Layer 8 of a small transformer language model trained on English Wikipedia (16 layers, counted from 0, width 128).
A neuron's activation on a vector x is SiLU(gate . x) times (in . x), where the dot is the dot product.

Input weights of the MLP neurons that the questions are about. A number n stands for n times 0.0031.
n84 gate: 24 -15 6 39 -20 -15 14 -12 -1 -21 16 18 37 23 -8 -19 -11 12 8 -18 1 2 25 6 0 -20 3 -10 8 33 5 16 5 -21 -20 62 -20 3 37 3 -29 -5 27 -18 -42 20 17 -5 -59 -42 6 14 4 -3 21 -8 -5 -3 22 -17 -27 1 18 17 1 -8 -3 -18 23 -16 -59 -24 -33 -26 -21 43 -21 -25 -43 40 -26 7 12 -32 46 -26 27 -10 -23 13 17 -29 -28 -37 -11 1 -53 8 -15 3 -23 -33 -34 -1 -22 -12 20 -2 17 17 36 1 46 12 29 12 1 1 -9 -6 22 -8 7 -23 30 -1 -30 5
n100 gate: -16 -22 -13 12 28 -5 35 -33 33 -7 18 4 18 -3 -56 -9 -15 27 14 -7 5 -30 -17 -19 -5 12 5 21 9 -7 27 19 1 -30 -2 18 36 -19 1 -43 -47 16 14 36 19 32 -17 -39 -21 31 17 1 -5 27 3 -8 -7 15 -8 -6 -17 18 -23 5 5 -29 79 1 32 5 27 -1 -36 -2 18 -9 -17 3 -3 -12 9 -15 -10 1 -22 8 3 -3 -17 -40 -20 -9 5 -46 9 -6 24 -44 -11 -73 -23 -2 -8 -9 2 -3 21 -14 26 2 1 -39 2 19 -12 7 7 1 38 13 -13 8 4 -15 -28 -5 8 -21
n107 gate: 3 10 -28 28 24 -6 -13 3 -9 -28 -6 18 -19 33 -24 -15 10 -6 -6 28 -5 10 -3 -26 0 1 -17 -18 -7 -5 41 8 -22 -25 -23 -19 33 -1 -16 23 13 18 -16 35 -35 -23 -18 -12 -31 2 7 5 -61 4 -17 32 -23 -30 14 29 37 6 9 -22 -26 -25 -1 1 7 3 -16 -16 -19 30 27 -21 -1 11 32 6 -1 -9 -4 32 -5 -10 -22 43 17 18 1 22 4 -12 -49 3 8 -10 -18 -4 -53 13 -28 18 -45 -12 -53 -50 9 32 30 27 19 -19 -24 9 -7 14 -3 -5 15 30 -11 -1 12 10 6 5
n155 gate: 8 -7 5 -7 20 -22 3 14 -25 -19 -1 -20 22 11 61 -28 7 42 40 28 -11 -18 26 -48 -11 12 -39 -10 22 -3 -3 -16 -13 -3 -18 1 -21 16 32 13 -12 -12 25 -15 7 22 -4 64 38 10 6 -10 -8 37 -35 -35 -42 2 -16 38 -33 -12 -8 -3 8 -9 0 -34 -1 4 42 29 -30 -36 8 -33 -21 28 -41 -27 1 2 -7 -1 37 36 -12 11 22 14 -16 19 19 -15 -16 21 50 -5 3 -18 -5 -9 -8 20 -12 -29 0 -9 -10 3 -45 3 -10 4 -6 4 -17 3 36 47 -38 28 -43 -10 16 -32 -11 -16
n159 gate: -15 -1 -3 -14 -12 4 -20 4 -1 11 -34 23 -25 23 44 -5 -11 1 22 -13 -39 -4 -5 -40 1 28 5 -12 21 -21 -30 27 -14 -25 -37 -10 1 -13 11 21 -21 -24 -32 30 6 23 -32 -27 52 4 11 17 -6 -2 -8 -15 17 28 9 16 51 -7 21 21 27 42 -31 13 -34 38 -3 -30 1 36 7 4 8 -4 -7 24 -13 -1 25 -39 -25 9 26 -14 13 -3 3 14 29 -24 33 -23 52 24 25 -6 -41 -53 -11 -1 -15 10 42 -1 37 29 30 9 13 9 3 30 3 15 -6 -22 -7 -17 17 5 24 -12 19 3
n213 gate: -23 -24 26 2 1 -6 -6 -28 -6 17 3 -29 22 17 -10 -47 33 -21 7 -13 -19 -4 14 38 18 30 -26 17 -23 14 -15 23 30 34 -6 -39 -20 -3 32 -20 -8 10 -24 93 -2 30 -13 -38 0 -4 -16 1 -5 1 1 -9 20 -7 26 1 27 23 -27 25 0 23 -3 25 -4 17 4 -12 8 -6 41 38 -20 -15 -39 22 30 -47 -18 14 39 32 18 28 43 -15 -2 -21 -32 4 -3 -11 25 -30 -9 -1 34 -16 -42 -53 2 4 23 -22 2 24 -10 -27 26 23 12 -40 -10 -48 37 10 -9 -23 8 -24 34 -43 7 -6
n247 gate: -1 -47 4 8 33 24 -12 -11 11 -55 -6 21 30 42 -39 23 -13 -8 -14 -19 3 9 17 35 14 -4 -6 -33 1 -25 31 31 14 -26 10 -17 -38 14 -41 -12 20 -10 -39 1 6 -10 1 26 8 -58 -19 -5 -26 1 -2 -6 29 0 -3 -13 56 -44 2 17 51 -5 -2 -1 29 -27 -22 -9 21 18 -22 2 18 4 1 -25 -29 -15 -35 1 -22 8 25 17 21 -6 -23 49 -14 -32 22 -6 11 -21 -9 -16 -29 -34 0 -18 1 24 36 27 -26 3 -9 -4 22 -43 6 -40 11 -22 31 9 -39 -46 -24 -2 -36 11 -6 -30
n384 gate: 1 -40 35 -17 34 8 6 2 13 -12 -7 -5 7 -4 1 -13 11 -3 -15 8 -23 38 6 34 -31 -3 -18 23 6 32 -22 -24 36 25 20 36 -5 -22 -10 -5 39 17 5 13 8 19 -44 6 23 -15 16 -29 9 -17 -19 -8 5 -19 23 -15 19 14 1 16 25 23 11 -14 -10 -23 -17 -1 -29 -19 -1 -2 -50 -2 -41 -14 -46 -19 71 24 -2 21 -4 -19 15 -6 9 -7 -31 7 -10 3 9 55 7 -30 10 21 -10 20 -70 11 -6 47 12 -1 1 -8 -16 -9 -9 27 9 -37 -28 -22 -10 14 35 -8 -14 23 -9 10
n416 gate: -31 9 -22 51 -6 11 -23 21 43 17 -6 -30 8 9 7 11 1 -10 18 6 -23 -6 -10 26 -41 0 37 -13 1 -15 3 -20 27 13 13 -32 1 6 -16 -11 4 5 0 5 1 53 -17 8 -47 -14 22 11 -7 -53 -10 22 -11 -16 25 -45 -22 17 -26 19 -16 49 -16 -24 12 -5 -30 12 -27 14 22 -22 5 -36 1 -33 36 -20 -34 -7 -7 -23 15 9 5 -7 -3 -9 -24 -11 -17 -31 -11 6 -28 -24 28 -2 8 29 -10 0 1 31 -28 -23 25 5 -2 -38 -28 -21 -16 30 -36 -11 -31 25 6 0 -17 -5 -9 20
n471 gate: 5 -26 1 36 3 -43 -5 -2 27 -7 6 11 1 7 2 24 -18 -12 1 -3 23 -11 -5 13 23 -22 -10 12 -31 -22 -2 8 -10 1 -14 1 1 -37 4 40 -3 12 1 16 -13 -10 33 38 16 -9 14 -9 -49 14 6 -33 -7 17 -56 -21 -41 32 -23 -12 7 -12 -45 15 1 -5 -3 -33 -11 33 17 -29 -17 -21 37 11 -3 10 13 -20 8 16 37 24 -24 -15 3 37 -19 -7 30 -8 30 -3 -45 30 43 24 -20 29 27 -4 7 2 31 59 33 -14 -12 -35 36 -30 -40 3 -15 -12 -11 -29 -9 32 -29 -3 26 3
n487 gate: -26 29 23 -23 46 7 -7 -6 13 20 4 12 9 -25 30 13 27 6 4 3 8 4 -30 -26 -9 -25 -6 21 2 -6 11 -6 8 19 0 7 -33 -30 19 -4 -33 6 32 -6 28 -20 40 1 -16 12 -7 1 34 -8 39 19 -13 10 27 43 13 -49 25 -6 -1 35 -23 4 -8 -12 11 27 -17 -1 31 -21 9 -11 17 5 1 -32 -13 6 1 15 22 -8 17 -31 31 -9 -7 5 -15 -32 -18 24 29 23 20 -14 -11 20 10 -40 17 5 14 -12 18 33 22 -11 21 -3 -16 20 -33 12 9 54 41 13 20 -12 -38 3
n84 in: 9 -24 40 -19 28 -29 19 1 -26 -29 0 32 -4 11 -28 -10 -20 14 -15 -14 9 3 11 11 -21 8 -17 20 9 -20 29 0 -2 -26 23 6 17 16 26 -4 -3 -32 3 -10 5 -2 20 1 -16 -30 23 9 3 -6 18 -21 12 24 29 -11 -53 -4 57 13 -9 -11 0 31 24 -7 -26 22 -32 12 18 -1 51 -20 6 28 20 62 4 -39 -30 28 24 -5 -20 -10 -32 -15 2 -29 -15 1 2 14 13 14 27 31 36 -8 -6 7 -13 2 9 7 34 38 45 5 6 30 -13 -35 -14 37 -9 -16 -25 -7 -23 -4 -28 -15
n100 in: -10 22 -18 22 17 -31 -5 50 15 45 -10 1 11 -16 -22 -39 6 -13 -1 32 -35 19 4 5 19 -7 -27 9 -16 -10 9 7 -7 -36 -10 4 -34 29 19 -35 -40 11 5 -35 -12 -19 -14 7 -39 4 13 -44 -22 -9 3 -15 -20 9 49 -16 -5 1 -13 -4 -16 -13 -21 -14 -43 19 -7 -24 8 -38 1 -8 -16 -9 13 16 15 14 -21 -7 14 -9 -42 1 -5 -15 9 2 5 -1 -5 33 2 5 -11 -24 13 22 12 8 -30 -26 9 -12 7 -13 2 -7 2 25 -9 15 -6 10 21 2 25 5 -20 21 -16 -9 -13 -6
n107 in: -11 4 12 -23 -14 -8 31 -21 -2 47 43 13 -4 18 -22 22 31 -40 -22 -18 -5 20 -20 -8 -4 8 -10 -3 8 10 17 8 -9 41 9 14 19 -1 9 -30 -8 -34 -40 -15 28 15 2 12 -56 -34 -7 6 2 -23 20 -4 2 -16 -14 -5 -10 16 15 -21 11 -30 -11 -14 -8 -11 12 -15 -29 4 -1 8 -9 9 -12 26 3 9 27 -5 30 5 6 8 -8 2 31 33 4 -10 -31 30 21 -11 -22 11 -12 -15 18 -23 18 21 19 -22 -2 15 17 -55 16 5 27 33 17 4 -24 -19 28 -16 23 1 31 10 14 32
n155 in: 15 5 20 7 14 -4 -51 36 26 -29 37 5 19 23 46 13 -28 2 20 5 7 -13 -9 -6 4 -31 -18 -25 46 -54 22 9 -35 21 12 27 4 1 14 44 -24 -8 -4 15 -50 1 -40 1 6 0 1 -27 7 -13 6 11 -26 46 -26 -16 13 -9 -7 -5 -18 -18 14 -8 5 18 15 -4 -32 30 -25 -4 2 1 -18 4 -6 -24 -47 1 -3 -20 22 8 10 -15 8 12 6 -1 -1 -34 19 23 30 8 15 11 12 -17 11 -25 21 -37 -14 3 1 -4 -4 20 18 20 -7 43 19 14 -7 -3 -23 -26 21 4 -26 6
n159 in: 18 1 30 -35 8 28 -3 -25 3 -16 -27 32 17 -34 0 12 -34 2 -20 -47 5 38 -16 -15 5 -32 -14 -23 16 25 -21 -28 1 -1 -12 25 21 23 16 -47 -18 -12 27 18 -6 -10 43 55 6 -15 39 -7 5 1 7 39 -7 2 -7 -22 5 -15 -19 -11 5 -51 -1 20 46 -1 5 28 -9 -10 -24 -2 6 -11 -5 8 -27 -10 -7 14 10 15 -32 9 36 16 20 -11 -6 -4 -9 26 -12 -22 26 22 42 35 15 -1 7 26 -3 6 -3 -10 -1 40 -30 29 15 -24 -11 -6 -21 -21 -10 38 -15 -37 -7 0 34 -21
n213 in: 16 20 -10 -9 -41 23 8 -15 39 -10 1 2 11 -2 2 24 43 29 -31 -20 25 27 12 37 -30 -25 -5 8 -18 44 -50 -9 34 19 8 31 26 -5 32 6 -29 -29 -9 -11 19 39 21 13 34 40 -9 -23 14 -1 -16 10 43 -32 15 -1 15 -13 31 6 20 -18 28 -28 -12 31 -25 -19 -6 -11 7 -5 -3 1 -8 17 28 -22 -33 -17 -37 -1 -44 28 -13 6 51 17 -18 -14 7 3 -13 -40 5 3 -27 -11 5 -7 -49 7 11 -13 16 7 -8 22 52 19 16 19 -15 18 -4 20 9 4 1 13 -5 24 -15 13
n247 in: -11 -52 -35 12 20 17 -20 35 -18 9 -15 -16 -18 26 -53 9 -39 -8 -17 5 5 -13 3 16 6 16 2 14 -37 -22 -3 -16 -32 -23 29 10 -17 8 -25 -10 -35 11 -2 -4 -21 6 3 -14 20 18 33 47 -36 37 35 -18 -14 10 9 -7 -44 -24 -1 32 19 -4 -30 7 19 -2 3 -29 -10 36 5 -12 18 15 9 11 11 11 23 14 -21 26 -5 36 -11 8 -25 -15 31 -18 -65 -6 -45 -26 -17 13 -31 12 23 15 -32 -8 11 20 51 -18 17 -26 -12 48 -14 -12 19 -24 16 11 -1 -11 -33 23 -3 1 -1 46
n384 in: -17 -13 11 4 21 28 -3 0 -28 -12 16 13 6 -24 8 -9 37 -2 3 29 -1 7 32 -53 -13 35 21 -2 -24 52 6 3 -12 -8 -18 -6 33 -11 -6 14 39 39 3 -20 17 1 16 -4 21 -8 -41 2 44 -12 1 -8 6 -58 -2 30 14 -8 -23 -18 0 -14 25 -7 60 -26 44 -10 -26 1 3 -3 25 -18 10 3 -13 9 35 6 18 -28 -7 23 -31 -22 25 -1 -17 -6 12 12 1 -6 -14 9 27 10 -11 -9 -4 -9 -51 -10 18 -1 12 44 17 -19 -5 -12 -35 -6 5 -3 6 39 15 -11 -8 -47 -17 -3
n416 in: 19 9 -31 -6 6 -11 6 28 -11 13 2 10 -2 34 16 1 41 -10 -37 -12 22 -16 -17 -2 35 -8 6 5 -27 -22 9 7 -25 -31 15 -17 -2 -5 -2 -25 -38 -5 -30 -30 3 37 15 -13 10 -24 8 11 0 -6 26 -5 -30 -19 31 2 21 -26 -20 13 -5 -4 18 20 -34 -30 27 5 -15 -1 27 -20 -7 5 19 19 14 -5 -11 33 35 12 16 -38 12 -15 -20 -2 -2 8 -23 2 -19 -5 2 6 -24 6 -40 -27 11 -2 13 -1 21 -23 -15 -2 -40 8 2 -11 -21 -22 -6 -9 -22 -6 10 15 -52 -8 -28 -21
n471 in: 9 30 2 38 -18 -28 4 -22 16 26 13 10 28 -3 17 18 -24 -22 5 -15 14 -8 24 -7 -49 -43 -14 1 -23 -39 38 -17 14 2 -4 -7 -46 2 18 -23 -22 31 -44 -8 0 6 -21 6 3 -20 -8 12 -1 18 3 11 17 -32 9 -6 -1 -31 0 3 4 -6 -22 -25 -5 28 -10 -9 -6 -15 -3 13 -41 -4 37 -25 -10 21 21 -1 12 1 6 -10 -7 -21 14 23 -10 -11 -27 -6 -21 -15 3 -17 -15 34 10 15 -6 3 4 -32 -30 -15 23 -22 60 -52 -25 21 -11 -12 -32 26 -10 -35 16 -49 -47 -1 6 11
n487 in: 8 26 -7 13 -1 25 20 -2 -55 8 35 25 -13 -2 -32 -19 26 -7 5 52 19 20 8 18 9 14 49 22 -25 31 8 5 -10 -6 -7 6 4 -23 -25 -52 -2 28 -22 28 -34 -27 21 13 -4 -39 8 -21 -18 38 20 11 28 -6 -8 -10 -33 20 -32 2 19 25 -9 24 26 -8 14 8 -21 -8 14 13 -21 -4 -15 -30 16 -20 11 -10 13 13 -4 3 -5 30 -4 20 -5 5 -1 -4 -8 -34 17 -3 -20 1 13 10 29 23 2 -5 -24 -4 -5 9 -26 -15 -1 16 1 5 18 19 27 -13 -11 -10 -9 -33 -15 36

Each question shows a token from some text and the vector x that enters the MLP there. A number n stands for n times 0.042.

"per": -21 -44 -5 -13 29 3 -6 -10 8 23 11 -4 -3 60 18 -40 -5 -30 12 14 -60 -20 2 47 9 -30 -8 37 8 7 -5 19 11 -24 40 -42 -18 -11 -4 7 8 4 -14 19 -16 -45 8 18 -2 36 27 4 -15 25 12 48 -3 -5 20 -8 -6 44 10 18 -9 3 -7 -1 27 4 -25 18 12 55 30 -18 48 -1 21 -9 -38 23 9 -7 4 -39 -23 10 -35 -8 -14 -5 18 37 -34 -4 4 -17 32 -9 -3 17 29 -6 14 1 1 31 -5 0 17 -22 0 8 -10 38 4 9 -10 -28 7 5 4 -5 -10 13 16 -3
The neuron with the highest activation: n213

"ist": -40 20 16 24 -17 7 -17 -31 6 -16 -12 -18 28 -33 -3 -10 9 -7 -13 7 -44 -5 -26 16 0 -46 3 -36 31 -24 -2 -18 15 -39 43 9 -11 -23 -2 6 -11 -20 3 5 19 -29 37 -16 -21 22 -31 -16 -30 -31 23 -9 -26 -16 11 13 10 42 -1 -3 -17 -9 17 12 30 -19 -32 16 36 4 20 18 23 -21 8 9 -31 -28 32 4 14 -26 -42 3 10 5 -30 14 15 34 -6 41 11 17 2 -39 15 -43 2 14 11 -21 17 9 9 -6 -7 19 26 0 -11 14 18 -17 1 2 15 -14 -16 -19 -7 -24 43 47
The most active neuron and its activation: n155, at about 0.15

"- ": 15 9 -43 18 13 10 18 10 4 24 -13 7 -10 8 -38 -8 -12 6 16 6 15 -18 0 -8 -5 8 30 -5 17 55 -5 -20 5 15 0 16 20 -8 -28 -36 -6 33 -2 -9 -19 -8 7 -13 17 8 -15 0 30 -8 -6 12 13 -1 16 -2 8 4 7 40 -5 3 -10 17 -23 1 -11 -26 31 -39 24 1 -8 -15 6 -10 -13 -6 25 4 17 17 29 -32 -15 -35 -10 -7 10 5 8 30 11 19 -7 6 27 12 -25 2 -6 35 -2 -14 -5 -16 -27 -35 30 -22 -34 15 15 -5 26 47 -2 77 -13 13 5 -8 8 8
Which two neurons fire most, strongest first? n384, n100

"water": -37 -2 22 -34 4 -19 -17 -12 15 42 35 29 -18 34 3 17 -30 -14 -13 27 -10 -18 20 24 -21 -59 13 25 15 9 45 32 24 6 -10 -66 9 25 13 1 9 35 -6 14 -7 -16 4 38 -10 23 16 -43 39 18 17 8 -31 9 -25 -26 6 -3 -1 -19 1 -11 -23 -17 -1 -15 -27 27 -14 30 14 -17 17 -18 16 -16 9 30 -8 -26 6 2 -9 0 -20 1 -29 -12 9 17 -24 46 -2 12 14 -22 11 2 -14 20 -24 21 35 20 -13 -36 -14 -56 -4 -19 12 19 25 -1 7 16 -22 19 16 12 -20 34 16 12
The neuron with the highest activation: n471

"gr": -30 14 -3 -3 -11 -18 2 -1 15 5 -20 0 2 -40 -3 -1 -16 50 -19 -13 -21 24 9 1 24 -16 26 -26 30 2 9 2 -22 -9 21 -50 1 16 11 -2 -38 -21 26 29 -11 -14 7 -43 15 31 -35 -9 -8 28 -26 -38 35 -48 -19 -38 22 -15 -1 25 -46 1 -9 -7 37 49 -12 5 -16 9 21 4 -3 12 44 6 10 5 61 14 -39 3 7 1 -24 -2 -3 8 -16 -11 -1 17 19 -14 -11 8 30 10 21 -10 3 -24 -7 25 -21 -6 4 10 32 38 13 17 53 -19 22 5 24 11 24 -13 -20 17 44 1
The most active neuron and its activation: n416, at about 0.27

"Advent": -18 7 26 19 -22 -35 -2 -6 10 29 19 -26 14 19 4 20 10 12 1 8 -1 6 -36 6 -6 -12 45 -24 -8 -3 18 23 1 -16 -19 -23 -14 8 16 -9 -44 -5 21 -17 -2 -19 3 -3 -4 18 0 8 -1 11 21 -16 15 -4 -7 6 -8 24 16 -9 -4 12 -26 -12 6 -32 15 -22 0 36 13 -15 -1 16 24 7 -34 39 18 -19 -19 -36 -26 -7 5 39 2 6 -9 -21 2 48 -23 -12 -18 -11 65 -27 43 24 -20 16 -6 22 -5 -23 -13 -8 26 -20 -37 13 41 -10 8 50 18 50 11 0 3 23 47 6
The neuron with the highest activation: n155

"9 ": 0 12 -8 -42 -3 -4 -2 15 2 62 12 -20 26 24 18 -16 -38 -29 -9 -26 -11 20 3 4 -2 -12 -3 2 15 18 -39 -19 -3 19 6 -17 -2 27 -8 -14 -15 19 -11 10 3 -36 27 1 30 18 -8 13 42 16 -17 41 8 17 -18 -31 60 11 9 13 -13 23 19 -7 6 14 15 20 24 -4 28 7 43 -25 -7 36 -16 -11 21 8 20 -8 -21 -15 -11 34 15 23 36 14 4 21 11 5 61 8 -13 39 -23 -14 6 0 -38 4 -12 -36 -17 -9 41 13 5 28 2 2 4 21 -15 40 16 12 -7 -1 19 15
The neuron with the highest activation: n159

"Wind": -38 9 51 -1 23 -33 -20 -13 13 33 7 -15 6 14 39 38 -5 12 -31 17 6 19 28 7 -12 -4 16 -6 -10 -3 18 -16 6 -14 -2 -26 -1 5 26 -14 6 2 37 -7 -4 -58 34 -31 22 36 -2 -21 -10 26 8 2 8 -45 19 -16 36 -11 24 -24 -11 4 6 4 12 -36 -11 18 10 45 -25 2 6 -32 6 10 -39 0 -31 -7 -8 -16 -25 -7 -39 1 5 2 25 -17 -2 20 22 -3 -5 -17 8 22 5 2 -23 28 17 -5 -34 -38 -9 -25 -22 32 26 -18 37 -10 37 30 31 20 8 10 -22 16 36 -20
The neuron with the highest activation: n416

"Bl": -25 17 0 55 -1 -67 1 -6 -6 0 32 -17 -19 -13 14 61 -7 -6 13 12 6 14 7 -33 10 -12 16 10 -1 -4 5 -5 -45 -33 5 -22 0 -2 27 -43 -22 -35 41 -4 -12 -21 12 -21 -10 18 -18 0 0 33 -5 -15 15 -49 -2 8 14 1 36 -22 -23 -7 4 -39 -16 32 -19 4 4 11 29 16 18 -12 -15 13 -12 9 27 25 4 4 16 34 -22 -5 -28 5 5 16 18 18 15 -4 18 13 10 21 6 -17 -12 23 8 17 -47 -18 -13 34 25 -10 -37 -12 40 -11 -18 23 56 16 -12 2 -13 19 20 -39
The neuron with the highest activation: n247

"Blu": -28 -19 35 5 -11 23 53 8 9 11 17 -55 19 1 -10 10 19 1 2 12 -6 -10 17 40 -30 -11 32 3 -38 7 8 21 12 -17 -1 -24 4 12 8 -41 -37 -3 19 -3 -28 -29 17 7 -9 -2 -8 -4 20 18 3 -21 -1 -8 -10 16 21 -7 4 -3 -3 20 -17 -30 -67 0 -10 -17 28 33 -1 -20 23 35 1 -12 -17 22 -1 30 -22 -24 11 -6 -26 -1 -13 -16 -6 0 0 36 20 -2 18 -2 4 18 34 8 6 19 -23 -24 -14 -3 -33 -12 33 15 -30 0 22 11 -1 42 19 47 37 0 -5 32 -1 -24
Which two neurons fire most, strongest first? n159, n155

"x": -32 -18 31 -5 -14 -14 -16 4 8 43 45 7 -16 -12 -4 2 -24 -1 -9 21 7 -6 38 0 -14 -57 -5 30 -9 49 4 38 -1 -42 -14 -57 14 15 -29 12 -22 21 -2 27 -12 -35 16 -13 -50 -3 28 47 27 30 7 15 -17 -5 24 -41 -5 -11 -20 4 -11 -4 -8 -10 -9 -9 -18 -8 19 16 46 -50 6 -8 14 8 -26 11 -11 -30 6 10 11 -2 22 14 -23 42 2 6 11 39 6 -5 30 -31 -1 -31 11 -5 -22 35 -35 15 2 14 6 -37 -8 7 -12 -21 9 17 7 5 20 14 -3 6 -7 11 -9 6
Which two neurons fire most, strongest first? n100, n155

"to": -21 5 12 7 -48 28 15 24 10 -8 17 -12 -21 -9 -2 54 -28 5 -24 -1 26 27 -1 -3 -16 -48 41 -19 9 48 31 11 -31 -4 -30 -26 -4 6 17 -3 -1 2 -12 3 -1 -7 32 -22 23 -9 11 11 -10 41 -6 16 -5 42 -41 19 19 18 -10 -12 13 4 3 -54 -13 -12 -37 8 -14 35 3 19 0 2 24 -7 10 -15 7 21 -19 -46 -7 -37 -21 -14 -9 -4 -5 6 -8 26 47 -28 -14 -2 -13 16 4 17 -5 -5 -18 22 -5 -6 -34 15 44 12 -66 -28 35 -24 20 14 -6 31 -5 -1 17 -1 11 27
The neuron with the highest activation: n84

"North ": 10 13 11 -16 -3 3 -15 -19 23 18 20 -11 17 -2 10 -20 -10 2 -56 -2 12 6 34 34 5 -19 22 58 -1 30 8 21 9 -25 16 6 -24 -5 0 -56 3 11 34 15 -10 -54 13 -21 11 34 -15 27 12 -14 10 32 13 -8 0 3 24 -16 7 -12 9 -11 -13 11 -65 -8 -20 -7 10 4 5 -13 19 -16 16 -4 33 -3 0 47 14 -3 -6 -38 1 12 -22 -12 -3 8 42 5 27 -18 20 2 8 8 48 12 0 16 -20 -38 -16 11 -23 41 32 27 38 -7 33 -24 -16 14 -5 37 -7 15 20 17 0 -16
Which two neurons fire most, strongest first? n213, n155

"–": -3 1 -41 4 2 11 -10 34 -18 48 -1 -16 68 5 35 3 -3 -4 -31 27 0 11 3 -2 36 -20 56 -6 28 7 -11 13 19 26 -16 -2 13 -17 11 -10 -6 21 3 5 17 -6 15 -30 13 1 -8 -34 24 20 2 12 -33 9 -20 -18 -43 31 14 39 -6 1 12 -12 16 19 10 14 -6 -27 63 -13 26 -22 18 10 -52 12 33 -22 11 3 25 -18 13 21 -2 15 5 25 14 22 -11 7 36 -9 -24 -10 -16 5 -4 -3 -27 5 -14 -32 5 32 26 -16 10 6 2 -6 0 15 -13 24 11 -10 31 -4 51 -1
The most active neuron and its activation: n487, at about 0.37

"ect ": -22 78 12 -27 5 -25 -5 3 22 40 31 2 -33 7 -1 -15 -31 6 35 -3 4 -5 -21 6 -9 -12 10 11 0 -70 19 10 -33 1 -35 -21 -18 7 3 11 -10 -15 -36 -12 -37 9 23 6 -13 -18 10 25 17 -22 -26 32 19 -7 11 -21 -2 -5 -24 -39 -12 6 -25 6 -8 -29 -34 0 14 -83 -1 -4 15 -9 28 -11 -11 3 -4 3 17 -14 -18 -11 -31 -19 -11 -3 -21 34 -8 10 -19 9 -1 6 8 12 13 26 -13 0 -4 2 -3 -15 -19 15 -21 15 -8 5 34 17 20 27 -16 36 37 6 36 -5 9 -7
The most active neuron and its activation: n213, at about 0.34

"Alli": -16 25 23 1 -23 -27 -14 10 25 -7 37 -17 -11 32 28 13 14 -8 12 10 -12 3 -33 4 -22 -27 9 1 -1 0 6 -3 0 -30 -3 -37 -13 -11 30 -29 -30 24 3 8 -8 -33 42 -1 0 18 -22 1 -16 8 37 -31 30 -40 2 20 -20 27 -2 -12 -12 -2 4 -37 -18 -1 -6 -18 30 6 4 10 -9 1 -24 13 5 30 28 -9 -47 -7 -17 55 -9 -6 -19 37 7 -3 21 36 16 28 2 3 41 10 16 -1 14 -11 3 12 21 -18 16 0 28 -15 -38 10 32 33 -35 15 19 39 17 -26 8 23 44 -31
The neuron with the highest activation: n471

"the ": 12 19 -47 -2 4 -1 28 9 31 12 27 -14 -25 13 6 28 -12 11 -17 2 23 6 5 33 -9 -33 20 10 13 -23 -4 -31 13 2 48 23 11 -24 -2 -18 22 30 -9 10 -6 16 -26 -1 -5 -4 0 10 31 8 -25 4 -8 1 19 -20 -48 6 -24 -7 17 -59 20 -49 -11 -7 -31 17 9 2 20 -14 1 -2 3 -7 -1 -1 2 31 20 4 20 -6 9 -16 -16 0 2 31 -5 23 38 45 17 6 33 -12 -14 -17 -15 -29 -20 6 -31 2 -9 34 -2 -32 3 9 35 -14 24 3 -24 57 -32 37 -29 -21 -16 9
Which two neurons fire most, strongest first? n416, n155

"28 ": 19 0 -6 -1 -13 -24 20 14 -2 30 -10 -27 -12 28 13 7 23 6 -19 1 -12 -17 -6 23 -32 -1 21 -8 8 -13 1 -15 27 13 -40 -25 50 -7 6 3 -5 2 9 3 4 -8 25 -12 8 5 -33 23 43 5 2 13 -16 -21 3 7 47 21 -6 2 -10 7 -4 -10 -11 13 -38 -5 14 13 16 8 5 -36 7 15 -2 30 32 40 -2 20 -16 -12 1 8 4 6 -8 16 5 28 4 1 34 7 10 46 -12 12 19 47 32 -26 -17 46 -25 3 9 37 8 32 -17 -13 29 36 -1 60 17 -20 14 17 17 1
The neuron with the highest activation: n213

"uk": -21 -7 -14 -2 16 -22 2 39 -1 15 0 -3 -24 38 -3 17 -21 -7 3 8 -25 -23 5 -43 -11 20 -2 10 -21 22 75 17 52 -5 54 18 3 -1 -2 -15 -46 23 -10 -3 -7 14 50 -13 -29 -14 5 -1 -9 14 22 -9 -33 1 -19 -6 -39 -15 -41 -11 -6 -46 -18 -6 15 23 -18 -16 18 -2 24 -12 -3 9 7 -2 -5 19 22 -5 -2 -4 17 -5 -25 79 -27 -6 -4 5 -12 8 -2 32 -2 -12 41 -7 9 9 -24 17 -28 14 20 -7 9 16 25 12 10 -33 14 33 -27 14 -11 1 18 -4 50 -13 -19 32
The neuron with the highest activation: n84

"8": -21 5 19 -66 1 -13 -18 32 3 51 -8 -27 21 -10 10 -26 -34 -37 -30 10 19 8 5 -10 -26 -32 0 -10 17 11 -41 -20 -3 -5 12 -31 11 7 -14 -33 -31 -1 4 2 -9 -57 17 -21 11 19 20 9 33 -2 14 10 -11 37 -5 -25 31 26 -1 15 10 12 3 -23 -1 16 4 23 31 -7 24 6 41 -33 -6 14 -16 1 17 -40 -5 -27 10 -6 -3 19 -7 31 14 18 -17 -27 35 16 56 -6 -15 4 -3 5 -20 12 -45 -8 -31 -30 -8 -10 27 25 26 23 4 -9 -6 33 -26 1 -3 -9 -16 4 -10 38
The neuron with the highest activation: n159

"f": -22 -3 -6 0 24 25 -2 8 10 -30 -17 -3 -16 1 -19 -5 -24 1 35 10 -45 -19 11 9 -7 -42 33 -27 -4 -38 12 15 -20 -18 24 -8 56 19 9 5 6 -28 -14 39 -18 -23 19 12 2 25 33 -6 -2 15 17 16 -10 15 -17 3 15 40 10 -4 -13 -6 -36 -39 -14 -2 -30 -1 12 24 68 43 -8 12 12 4 -21 19 22 18 19 16 -11 10 -4 -4 -17 -5 13 25 12 50 26 -11 29 9 16 -27 13 25 31 21 17 12 -1 28 -5 -40 32 24 14 -16 12 -30 -9 -13 22 13 -12 -2 30 10 -48 -43
The neuron with the highest activation: n384

"1 ": 30 26 4 -40 -21 17 7 5 5 38 16 -10 10 15 28 9 -33 -29 -19 -25 -14 21 -11 -23 -17 -27 13 23 -10 27 -17 -22 27 -3 4 0 -5 3 -9 -18 -33 42 3 6 -13 0 13 10 14 6 -10 19 66 21 -33 27 -3 11 14 -13 34 -7 18 10 -29 18 6 -3 -2 -3 -7 42 17 -2 38 14 13 -14 14 8 0 -8 50 2 28 -33 -28 6 -11 12 6 8 33 40 14 31 -6 19 58 1 -5 24 -15 3 15 13 -12 -5 2 11 -31 20 13 -7 -14 44 -6 -6 -1 21 -12 45 32 -19 12 -19 53 14
The neuron with the highest activation: n384